Layer 2 of a small transformer language model trained on English Wikipedia (9 layers, counted from 0, width 64).
A neuron's activation on a vector x is GELU(gate . x) times (in . x), where the dot is the dot product.
The model reads these tokens: " railway" " station" "s." "\n" "\n" "==History==" "\n" "===" "T" "op" "ony" "my" "===" "\n" "The" " name" " Tod"

The vector x that enters this layer's MLP at each token. A number n stands for (n - 128) times 0.03.
0 " railway": 171, 161, 152, 129, 149, 147, 91, 69, 153, 114, 116, 167, 135, 94, 129, 90, 110, 135, 93, 84, 133, 158, 118, 115, 95, 104, 132, 103, 115, 166, 117, 78, 100, 140, 86, 136, 107, 153, 145, 116, 180, 107, 147, 135, 79, 115, 44, 155, 229, 95, 136, 139, 159, 181, 57, 146, 120, 149, 135, 135, 110, 98, 98, 157
1 " station": 150, 145, 159, 120, 218, 159, 107, 94, 144, 132, 103, 163, 117, 132, 112, 141, 123, 105, 86, 115, 136, 157, 113, 113, 48, 47, 159, 104, 117, 154, 108, 84, 89, 145, 61, 139, 93, 140, 143, 108, 186, 87, 126, 154, 98, 130, 64, 152, 219, 96, 117, 162, 140, 189, 83, 121, 124, 139, 131, 133, 101, 117, 139, 132
2 "s.": 162, 122, 149, 159, 165, 194, 149, 105, 109, 121, 194, 146, 109, 152, 146, 114, 96, 98, 144, 155, 207, 178, 176, 121, 47, 119, 132, 157, 111, 247, 98, 132, 102, 123, 136, 121, 133, 90, 175, 144, 120, 151, 140, 167, 93, 115, 106, 138, 159, 90, 132, 125, 112, 163, 95, 159, 119, 140, 119, 109, 121, 154, 167, 96
3 "\n": 125, 130, 105, 166, 163, 130, 143, 142, 108, 154, 151, 195, 123, 189, 128, 143, 114, 62, 94, 160, 187, 162, 157, 92, 90, 124, 172, 134, 83, 209, 142, 148, 88, 161, 141, 175, 182, 127, 164, 126, 181, 128, 113, 102, 149, 144, 104, 168, 167, 133, 156, 101, 110, 163, 79, 170, 119, 123, 121, 114, 129, 157, 68, 131
4 "\n": 123, 130, 102, 172, 161, 129, 143, 142, 108, 154, 149, 196, 123, 190, 130, 145, 113, 61, 97, 161, 189, 161, 156, 94, 94, 125, 167, 134, 83, 210, 141, 150, 90, 160, 142, 178, 183, 127, 162, 127, 181, 124, 112, 103, 150, 143, 104, 167, 162, 133, 156, 100, 109, 162, 81, 168, 119, 123, 123, 114, 129, 157, 64, 129
5 "==History==": 173, 155, 120, 181, 121, 139, 104, 150, 148, 137, 146, 201, 114, 138, 147, 126, 101, 87, 119, 74, 179, 140, 152, 107, 114, 122, 163, 192, 102, 134, 89, 123, 145, 150, 143, 183, 124, 170, 138, 140, 201, 98, 102, 132, 110, 144, 42, 158, 149, 98, 153, 161, 134, 157, 91, 134, 96, 152, 107, 112, 194, 140, 39, 137
6 "\n": 108, 133, 102, 175, 153, 130, 146, 123, 113, 156, 145, 199, 120, 185, 112, 148, 107, 54, 109, 147, 182, 167, 161, 91, 114, 134, 157, 131, 75, 205, 126, 142, 87, 171, 152, 197, 173, 137, 146, 139, 181, 106, 110, 134, 150, 138, 85, 158, 161, 128, 150, 110, 116, 170, 100, 161, 115, 122, 107, 122, 136, 153, 52, 123
7 "===": 110, 152, 138, 176, 113, 147, 146, 164, 164, 142, 153, 162, 76, 165, 154, 120, 61, 102, 93, 109, 182, 163, 163, 90, 120, 135, 156, 131, 53, 214, 117, 105, 95, 173, 119, 169, 148, 149, 94, 130, 178, 88, 137, 132, 136, 132, 96, 178, 143, 107, 124, 134, 121, 157, 138, 115, 99, 122, 94, 79, 140, 149, 62, 134
8 "T": 130, 118, 137, 156, 137, 142, 147, 129, 129, 132, 137, 204, 135, 167, 129, 50, 78, 79, 115, 126, 156, 98, 119, 128, 116, 97, 124, 66, 102, 191, 144, 131, 113, 126, 144, 164, 171, 124, 156, 79, 194, 73, 141, 167, 130, 119, 51, 120, 174, 92, 122, 124, 94, 166, 93, 181, 78, 147, 120, 97, 82, 121, 181, 85
9 "op": 123, 146, 178, 159, 149, 140, 140, 97, 97, 146, 156, 158, 119, 148, 174, 84, 95, 105, 123, 129, 142, 76, 144, 129, 124, 85, 169, 80, 105, 180, 123, 124, 152, 148, 97, 166, 118, 143, 152, 106, 175, 51, 150, 117, 91, 118, 58, 156, 140, 81, 139, 131, 107, 189, 136, 169, 104, 145, 149, 115, 52, 106, 198, 70
10 "ony": 112, 117, 163, 166, 156, 156, 121, 97, 122, 144, 155, 171, 107, 153, 163, 114, 124, 106, 74, 176, 164, 103, 189, 144, 94, 111, 146, 115, 124, 176, 125, 119, 157, 113, 156, 178, 113, 143, 177, 114, 216, 99, 113, 168, 127, 139, 91, 131, 160, 43, 101, 133, 114, 181, 157, 163, 81, 102, 81, 125, 54, 118, 145, 95
11 "my": 131, 128, 161, 169, 138, 136, 157, 123, 131, 160, 144, 158, 106, 183, 167, 99, 120, 92, 66, 188, 184, 126, 165, 135, 131, 124, 135, 78, 128, 154, 144, 93, 140, 86, 140, 126, 119, 156, 196, 135, 217, 113, 127, 131, 117, 122, 128, 117, 190, 73, 106, 151, 106, 174, 167, 159, 103, 107, 84, 121, 54, 136, 173, 81
12 "===": 109, 151, 136, 170, 109, 145, 148, 162, 160, 140, 159, 162, 73, 166, 154, 114, 60, 103, 88, 111, 178, 161, 162, 88, 110, 132, 162, 132, 53, 210, 121, 102, 91, 174, 120, 165, 145, 150, 93, 131, 181, 89, 139, 130, 133, 131, 94, 179, 149, 106, 126, 138, 122, 158, 139, 118, 99, 120, 88, 79, 140, 149, 70, 132
13 "\n": 106, 132, 99, 183, 147, 131, 151, 128, 115, 150, 149, 207, 120, 188, 112, 142, 102, 54, 99, 151, 173, 161, 160, 87, 102, 135, 152, 127, 77, 207, 138, 146, 87, 171, 148, 192, 173, 137, 146, 133, 181, 104, 109, 120, 145, 139, 81, 154, 160, 126, 152, 111, 115, 168, 96, 153, 117, 121, 106, 117, 144, 161, 64, 126
14 "The": 150, 128, 107, 149, 107, 110, 135, 117, 124, 126, 154, 198, 120, 154, 125, 85, 119, 85, 78, 92, 177, 143, 165, 152, 144, 150, 169, 146, 104, 186, 98, 143, 140, 148, 162, 198, 128, 138, 163, 93, 178, 79, 175, 154, 137, 110, 54, 129, 174, 93, 127, 144, 112, 140, 94, 119, 81, 140, 63, 65, 118, 153, 87, 60
15 " name": 116, 141, 128, 158, 190, 130, 142, 134, 149, 146, 151, 161, 120, 135, 109, 134, 106, 105, 86, 157, 165, 158, 136, 126, 70, 97, 144, 151, 119, 171, 73, 94, 149, 130, 134, 164, 110, 124, 160, 145, 192, 9, 107, 149, 83, 143, 104, 177, 182, 94, 118, 122, 143, 152, 116, 131, 102, 125, 94, 173, 68, 109, 69, 89
16 " Tod": 134, 153, 117, 137, 137, 105, 166, 125, 117, 140, 149, 193, 162, 170, 154, 154, 150, 105, 81, 164, 183, 173, 107, 186, 105, 135, 152, 90, 125, 214, 134, 88, 124, 113, 139, 155, 156, 145, 176, 101, 197, 84, 164, 145, 141, 111, 116, 62, 157, 79, 138, 132, 137, 144, 80, 184, 120, 122, 193, 112, 93, 117, 97, 123

Each question shows the input weights of one neuron of the MLP. A number n stands for (n - 128) times 0.0083.

n109 gate: 115, 95, 167, 59, 132, 129, 154, 132, 127, 141, 160, 151, 165, 149, 105, 96, 113, 121, 117, 137, 108, 153, 129, 132, 145, 133, 105, 115, 129, 106, 124, 118, 81, 165, 146, 110, 121, 112, 126, 130, 94, 92, 129, 156, 107, 167, 159, 162, 133, 150, 159, 166, 160, 143, 133, 179, 119, 103, 56, 145, 127, 138, 108, 160
n109 in: 107, 168, 85, 178, 141, 80, 92, 96, 117, 135, 70, 167, 90, 157, 113, 133, 131, 133, 181, 159, 123, 117, 127, 134, 120, 120, 134, 147, 87, 104, 126, 88, 159, 161, 148, 98, 103, 148, 168, 133, 127, 174, 151, 147, 115, 137, 99, 140, 125, 99, 133, 138, 163, 159, 59, 151, 149, 157, 133, 145, 132, 161, 172, 147
On which token does it fire most? 6 "\n"

n179 gate: 163, 117, 74, 163, 75, 117, 122, 108, 135, 152, 83, 172, 120, 143, 85, 95, 154, 155, 136, 106, 98, 127, 156, 152, 106, 101, 146, 109, 162, 127, 169, 132, 156, 154, 132, 112, 152, 120, 138, 127, 192, 127, 136, 71, 128, 90, 121, 118, 93, 66, 161, 147, 52, 91, 143, 48, 102, 128, 140, 185, 110, 136, 139, 126
n179 in: 143, 100, 103, 95, 129, 96, 148, 87, 104, 128, 137, 116, 146, 153, 107, 91, 145, 131, 130, 149, 109, 85, 130, 106, 68, 134, 116, 133, 150, 111, 144, 126, 154, 129, 108, 124, 149, 131, 143, 137, 199, 100, 123, 71, 127, 117, 82, 142, 132, 100, 122, 91, 88, 137, 113, 133, 147, 81, 144, 98, 138, 135, 153, 109
On which token does it fire most, and how strongly? 8 "T", at about 3.8

n162 gate: 128, 157, 136, 174, 136, 83, 128, 106, 150, 155, 132, 112, 113, 105, 133, 146, 77, 142, 146, 135, 176, 166, 157, 121, 99, 143, 129, 128, 142, 75, 153, 174, 131, 132, 94, 132, 125, 153, 59, 48, 144, 146, 78, 111, 140, 131, 160, 97, 177, 130, 160, 117, 163, 123, 161, 140, 87, 124, 116, 93, 112, 81, 79, 130
n162 in: 130, 165, 124, 180, 128, 107, 125, 117, 126, 164, 139, 102, 111, 166, 105, 156, 138, 135, 139, 122, 128, 126, 118, 66, 99, 134, 108, 96, 138, 107, 174, 178, 105, 108, 142, 138, 116, 107, 126, 95, 124, 114, 145, 95, 147, 116, 96, 67, 100, 95, 104, 116, 146, 92, 176, 66, 86, 117, 150, 92, 134, 114, 111, 127
On which token does it fire most? 7 "==="

n75 gate: 99, 79, 107, 95, 89, 163, 96, 142, 99, 108, 157, 178, 122, 113, 161, 143, 145, 168, 151, 111, 149, 131, 93, 116, 139, 78, 110, 140, 157, 110, 136, 115, 151, 133, 135, 128, 166, 166, 155, 90, 106, 85, 98, 88, 106, 91, 105, 164, 145, 178, 131, 122, 82, 99, 145, 129, 165, 153, 140, 131, 141, 147, 176, 146
n75 in: 67, 86, 151, 136, 117, 129, 101, 145, 119, 104, 113, 194, 135, 83, 136, 131, 109, 174, 133, 137, 162, 92, 158, 139, 118, 132, 146, 108, 129, 106, 204, 148, 132, 56, 130, 152, 86, 118, 103, 72, 73, 91, 159, 123, 131, 120, 170, 143, 142, 116, 93, 146, 133, 121, 150, 162, 167, 166, 139, 116, 163, 128, 138, 95
On which token does it fire most? 5 "==History=="

n132 gate: 79, 80, 138, 146, 115, 135, 85, 131, 99, 140, 124, 95, 106, 143, 167, 161, 118, 136, 141, 149, 134, 118, 135, 133, 161, 115, 125, 115, 138, 105, 118, 150, 152, 103, 114, 110, 163, 71, 113, 114, 135, 138, 77, 100, 206, 172, 101, 172, 112, 180, 107, 122, 102, 81, 61, 65, 198, 126, 164, 129, 94, 114, 82, 99
n132 in: 159, 64, 114, 181, 170, 124, 87, 129, 98, 174, 84, 148, 147, 111, 174, 126, 114, 113, 117, 110, 163, 136, 139, 47, 178, 94, 130, 149, 122, 136, 82, 169, 141, 150, 158, 152, 185, 81, 102, 167, 184, 174, 91, 126, 207, 191, 142, 181, 109, 167, 168, 97, 115, 123, 94, 113, 127, 169, 145, 140, 172, 71, 111, 99
On which token does it fire most? 4 "\n"

n78 gate: 132, 121, 169, 53, 148, 137, 133, 125, 117, 111, 109, 155, 109, 142, 145, 145, 128, 164, 93, 96, 98, 144, 156, 82, 145, 162, 112, 119, 137, 124, 186, 88, 138, 119, 118, 148, 85, 88, 167, 104, 115, 183, 132, 127, 123, 132, 152, 128, 100, 71, 149, 121, 128, 114, 73, 125, 139, 145, 143, 127, 142, 195, 140, 170
n78 in: 135, 140, 153, 131, 93, 87, 145, 114, 106, 150, 171, 143, 131, 118, 128, 147, 120, 138, 188, 158, 84, 132, 97, 144, 86, 162, 121, 126, 165, 115, 148, 121, 86, 93, 166, 134, 165, 174, 136, 153, 145, 162, 142, 188, 97, 170, 131, 142, 149, 153, 133, 100, 163, 176, 103, 135, 151, 160, 136, 120, 149, 52, 148, 94
On which token does it fire most? 0 " railway"

n156 gate: 148, 168, 143, 121, 103, 127, 145, 108, 102, 139, 73, 122, 96, 162, 117, 153, 115, 88, 153, 97, 132, 115, 162, 154, 115, 138, 138, 132, 119, 141, 126, 140, 168, 147, 120, 113, 102, 33, 163, 99, 109, 123, 103, 94, 102, 129, 109, 143, 52, 125, 127, 125, 112, 102, 119, 147, 97, 137, 103, 142, 143, 121, 109, 129
n156 in: 166, 121, 104, 172, 139, 126, 130, 123, 121, 73, 88, 163, 128, 148, 112, 172, 146, 173, 126, 135, 137, 124, 124, 105, 142, 138, 161, 108, 101, 145, 127, 187, 172, 196, 129, 128, 118, 81, 158, 96, 142, 141, 118, 96, 103, 129, 120, 90, 119, 99, 92, 125, 144, 118, 137, 85, 97, 152, 139, 126, 131, 137, 99, 108
On which token does it fire most? 5 "==History=="

n116 gate: 113, 116, 117, 155, 130, 102, 98, 120, 136, 123, 114, 146, 114, 129, 164, 152, 115, 86, 110, 126, 161, 149, 144, 154, 123, 107, 136, 106, 165, 137, 126, 143, 137, 74, 120, 131, 155, 119, 113, 104, 114, 157, 138, 170, 89, 127, 130, 147, 128, 129, 102, 142, 141, 166, 129, 163, 122, 153, 119, 166, 121, 78, 142, 66
n116 in: 86, 119, 110, 113, 127, 97, 88, 113, 152, 113, 142, 178, 101, 169, 140, 132, 111, 71, 80, 117, 160, 166, 128, 156, 85, 106, 130, 75, 145, 107, 115, 143, 132, 87, 134, 130, 173, 98, 58, 99, 123, 154, 141, 153, 113, 169, 104, 116, 63, 120, 127, 146, 132, 160, 123, 86, 121, 129, 168, 130, 168, 84, 134, 53
Its three highest activations, in order, are on tokens 8 "T", 16 " Tod", 10 "ony"

n91 gate: 181, 129, 91, 191, 135, 111, 136, 153, 114, 174, 151, 129, 168, 108, 113, 88, 195, 156, 172, 138, 132, 134, 128, 138, 123, 123, 132, 138, 155, 148, 119, 62, 113, 141, 169, 126, 133, 136, 132, 105, 193, 81, 139, 95, 126, 109, 127, 167, 108, 81, 170, 159, 121, 127, 136, 92, 98, 138, 109, 162, 118, 84, 151, 150
n91 in: 182, 128, 84, 171, 104, 112, 139, 134, 97, 169, 140, 171, 152, 135, 137, 116, 162, 130, 145, 140, 131, 136, 130, 142, 122, 117, 113, 132, 105, 150, 142, 63, 126, 118, 108, 125, 112, 153, 134, 115, 187, 111, 137, 115, 128, 111, 138, 173, 116, 92, 178, 141, 150, 137, 162, 120, 109, 144, 160, 160, 118, 119, 149, 138
Its three highest activations, in order, are on tokens 16 " Tod", 15 " name", 9 "op"

n74 gate: 95, 114, 116, 120, 148, 157, 146, 131, 109, 105, 149, 120, 151, 72, 161, 94, 120, 163, 149, 139, 146, 138, 90, 87, 118, 117, 145, 87, 156, 165, 148, 123, 96, 129, 114, 120, 97, 145, 145, 170, 158, 131, 99, 137, 144, 166, 178, 140, 166, 144, 167, 153, 154, 125, 109, 144, 121, 116, 98, 112, 170, 158, 115, 137
n74 in: 140, 166, 102, 121, 124, 158, 89, 131, 173, 100, 153, 134, 135, 76, 157, 126, 111, 155, 80, 178, 129, 113, 103, 140, 146, 147, 175, 100, 155, 132, 165, 168, 104, 122, 100, 118, 157, 68, 112, 126, 106, 148, 102, 131, 137, 181, 111, 43, 152, 171, 133, 157, 144, 130, 94, 102, 180, 154, 136, 132, 120, 146, 125, 132
On which token does it fire most? 0 " railway"

n90 gate: 149, 97, 106, 176, 144, 116, 128, 93, 114, 133, 129, 147, 138, 127, 142, 55, 108, 138, 150, 153, 185, 127, 83, 177, 118, 114, 136, 108, 131, 106, 183, 141, 102, 156, 151, 169, 120, 154, 72, 151, 182, 139, 129, 111, 79, 160, 131, 146, 108, 81, 138, 151, 186, 105, 116, 136, 153, 118, 108, 137, 109, 69, 137, 102
n90 in: 143, 130, 76, 170, 143, 106, 79, 97, 129, 144, 140, 142, 114, 140, 129, 53, 144, 90, 98, 163, 181, 100, 78, 156, 97, 146, 145, 120, 161, 126, 121, 130, 142, 151, 159, 165, 127, 149, 53, 172, 165, 148, 107, 113, 149, 148, 144, 131, 153, 115, 152, 169, 155, 127, 127, 94, 176, 123, 111, 127, 111, 82, 159, 157
Its two highest activations, in order, are on tokens 10 "ony", 11 "my"

n28 gate: 165, 190, 139, 117, 174, 206, 92, 133, 148, 154, 93, 83, 164, 103, 77, 110, 102, 146, 172, 146, 109, 158, 181, 123, 179, 153, 151, 97, 117, 129, 119, 129, 90, 111, 159, 144, 161, 90, 159, 130, 116, 114, 162, 120, 117, 185, 113, 74, 93, 118, 119, 136, 131, 133, 178, 101, 117, 210, 122, 109, 104, 140, 115, 76
n28 in: 120, 126, 124, 88, 112, 141, 144, 131, 98, 162, 129, 175, 126, 163, 125, 99, 174, 182, 169, 177, 174, 180, 98, 114, 104, 136, 60, 187, 100, 128, 106, 127, 90, 92, 178, 102, 107, 160, 111, 183, 119, 141, 203, 147, 107, 144, 131, 164, 174, 115, 111, 89, 185, 155, 130, 126, 110, 147, 157, 179, 93, 120, 151, 140
On which token does it fire most, and how strongly? 2 "s.", at about 3.3

n71 gate: 112, 191, 95, 119, 86, 148, 150, 139, 135, 51, 87, 158, 145, 137, 147, 100, 148, 172, 97, 142, 101, 96, 117, 109, 140, 134, 135, 158, 143, 105, 94, 92, 113, 138, 102, 161, 111, 58, 146, 96, 180, 121, 108, 102, 153, 102, 163, 168, 112, 155, 120, 115, 119, 127, 134, 172, 122, 159, 170, 147, 141, 154, 129, 130
n71 in: 131, 107, 124, 136, 113, 87, 88, 80, 147, 170, 122, 109, 93, 154, 126, 129, 56, 97, 142, 107, 189, 139, 130, 154, 156, 154, 110, 135, 121, 190, 148, 152, 155, 185, 153, 142, 133, 152, 80, 164, 74, 154, 167, 131, 135, 93, 134, 91, 99, 116, 125, 136, 136, 131, 119, 121, 120, 52, 89, 102, 123, 94, 133, 102
On which token does it fire most? 1 " station"

n85 gate: 123, 99, 139, 191, 113, 172, 163, 121, 160, 102, 106, 169, 131, 155, 121, 153, 133, 99, 126, 110, 168, 114, 149, 180, 170, 107, 95, 92, 98, 122, 132, 107, 72, 105, 143, 100, 93, 202, 152, 110, 110, 120, 130, 152, 97, 135, 126, 117, 89, 132, 95, 130, 142, 74, 119, 153, 111, 176, 138, 114, 99, 123, 99, 89
n85 in: 93, 83, 133, 110, 108, 138, 185, 93, 131, 134, 116, 103, 111, 170, 135, 96, 151, 139, 141, 103, 120, 120, 113, 119, 177, 111, 95, 159, 116, 141, 109, 63, 151, 140, 211, 158, 137, 131, 95, 138, 175, 91, 163, 132, 124, 86, 148, 139, 125, 85, 114, 113, 94, 92, 101, 124, 134, 85, 74, 138, 160, 129, 148, 132
On which token does it fire most? 14 "The"

n140 gate: 126, 116, 133, 132, 113, 106, 147, 141, 145, 139, 115, 122, 137, 79, 148, 179, 148, 137, 164, 129, 143, 131, 147, 146, 116, 129, 104, 159, 97, 180, 137, 208, 131, 150, 124, 64, 115, 169, 158, 107, 125, 135, 157, 185, 99, 112, 107, 118, 99, 128, 146, 129, 101, 140, 135, 148, 111, 168, 137, 87, 143, 134, 138, 136
n140 in: 144, 134, 160, 128, 136, 92, 143, 163, 180, 111, 113, 153, 107, 135, 156, 119, 136, 164, 100, 127, 125, 173, 107, 85, 134, 120, 154, 92, 130, 133, 151, 203, 157, 121, 103, 100, 133, 138, 152, 96, 109, 187, 146, 189, 155, 149, 58, 124, 117, 111, 132, 143, 153, 175, 151, 143, 137, 99, 109, 114, 121, 159, 136, 130
On which token does it fire most, and how strongly? 2 "s.", at about 2.1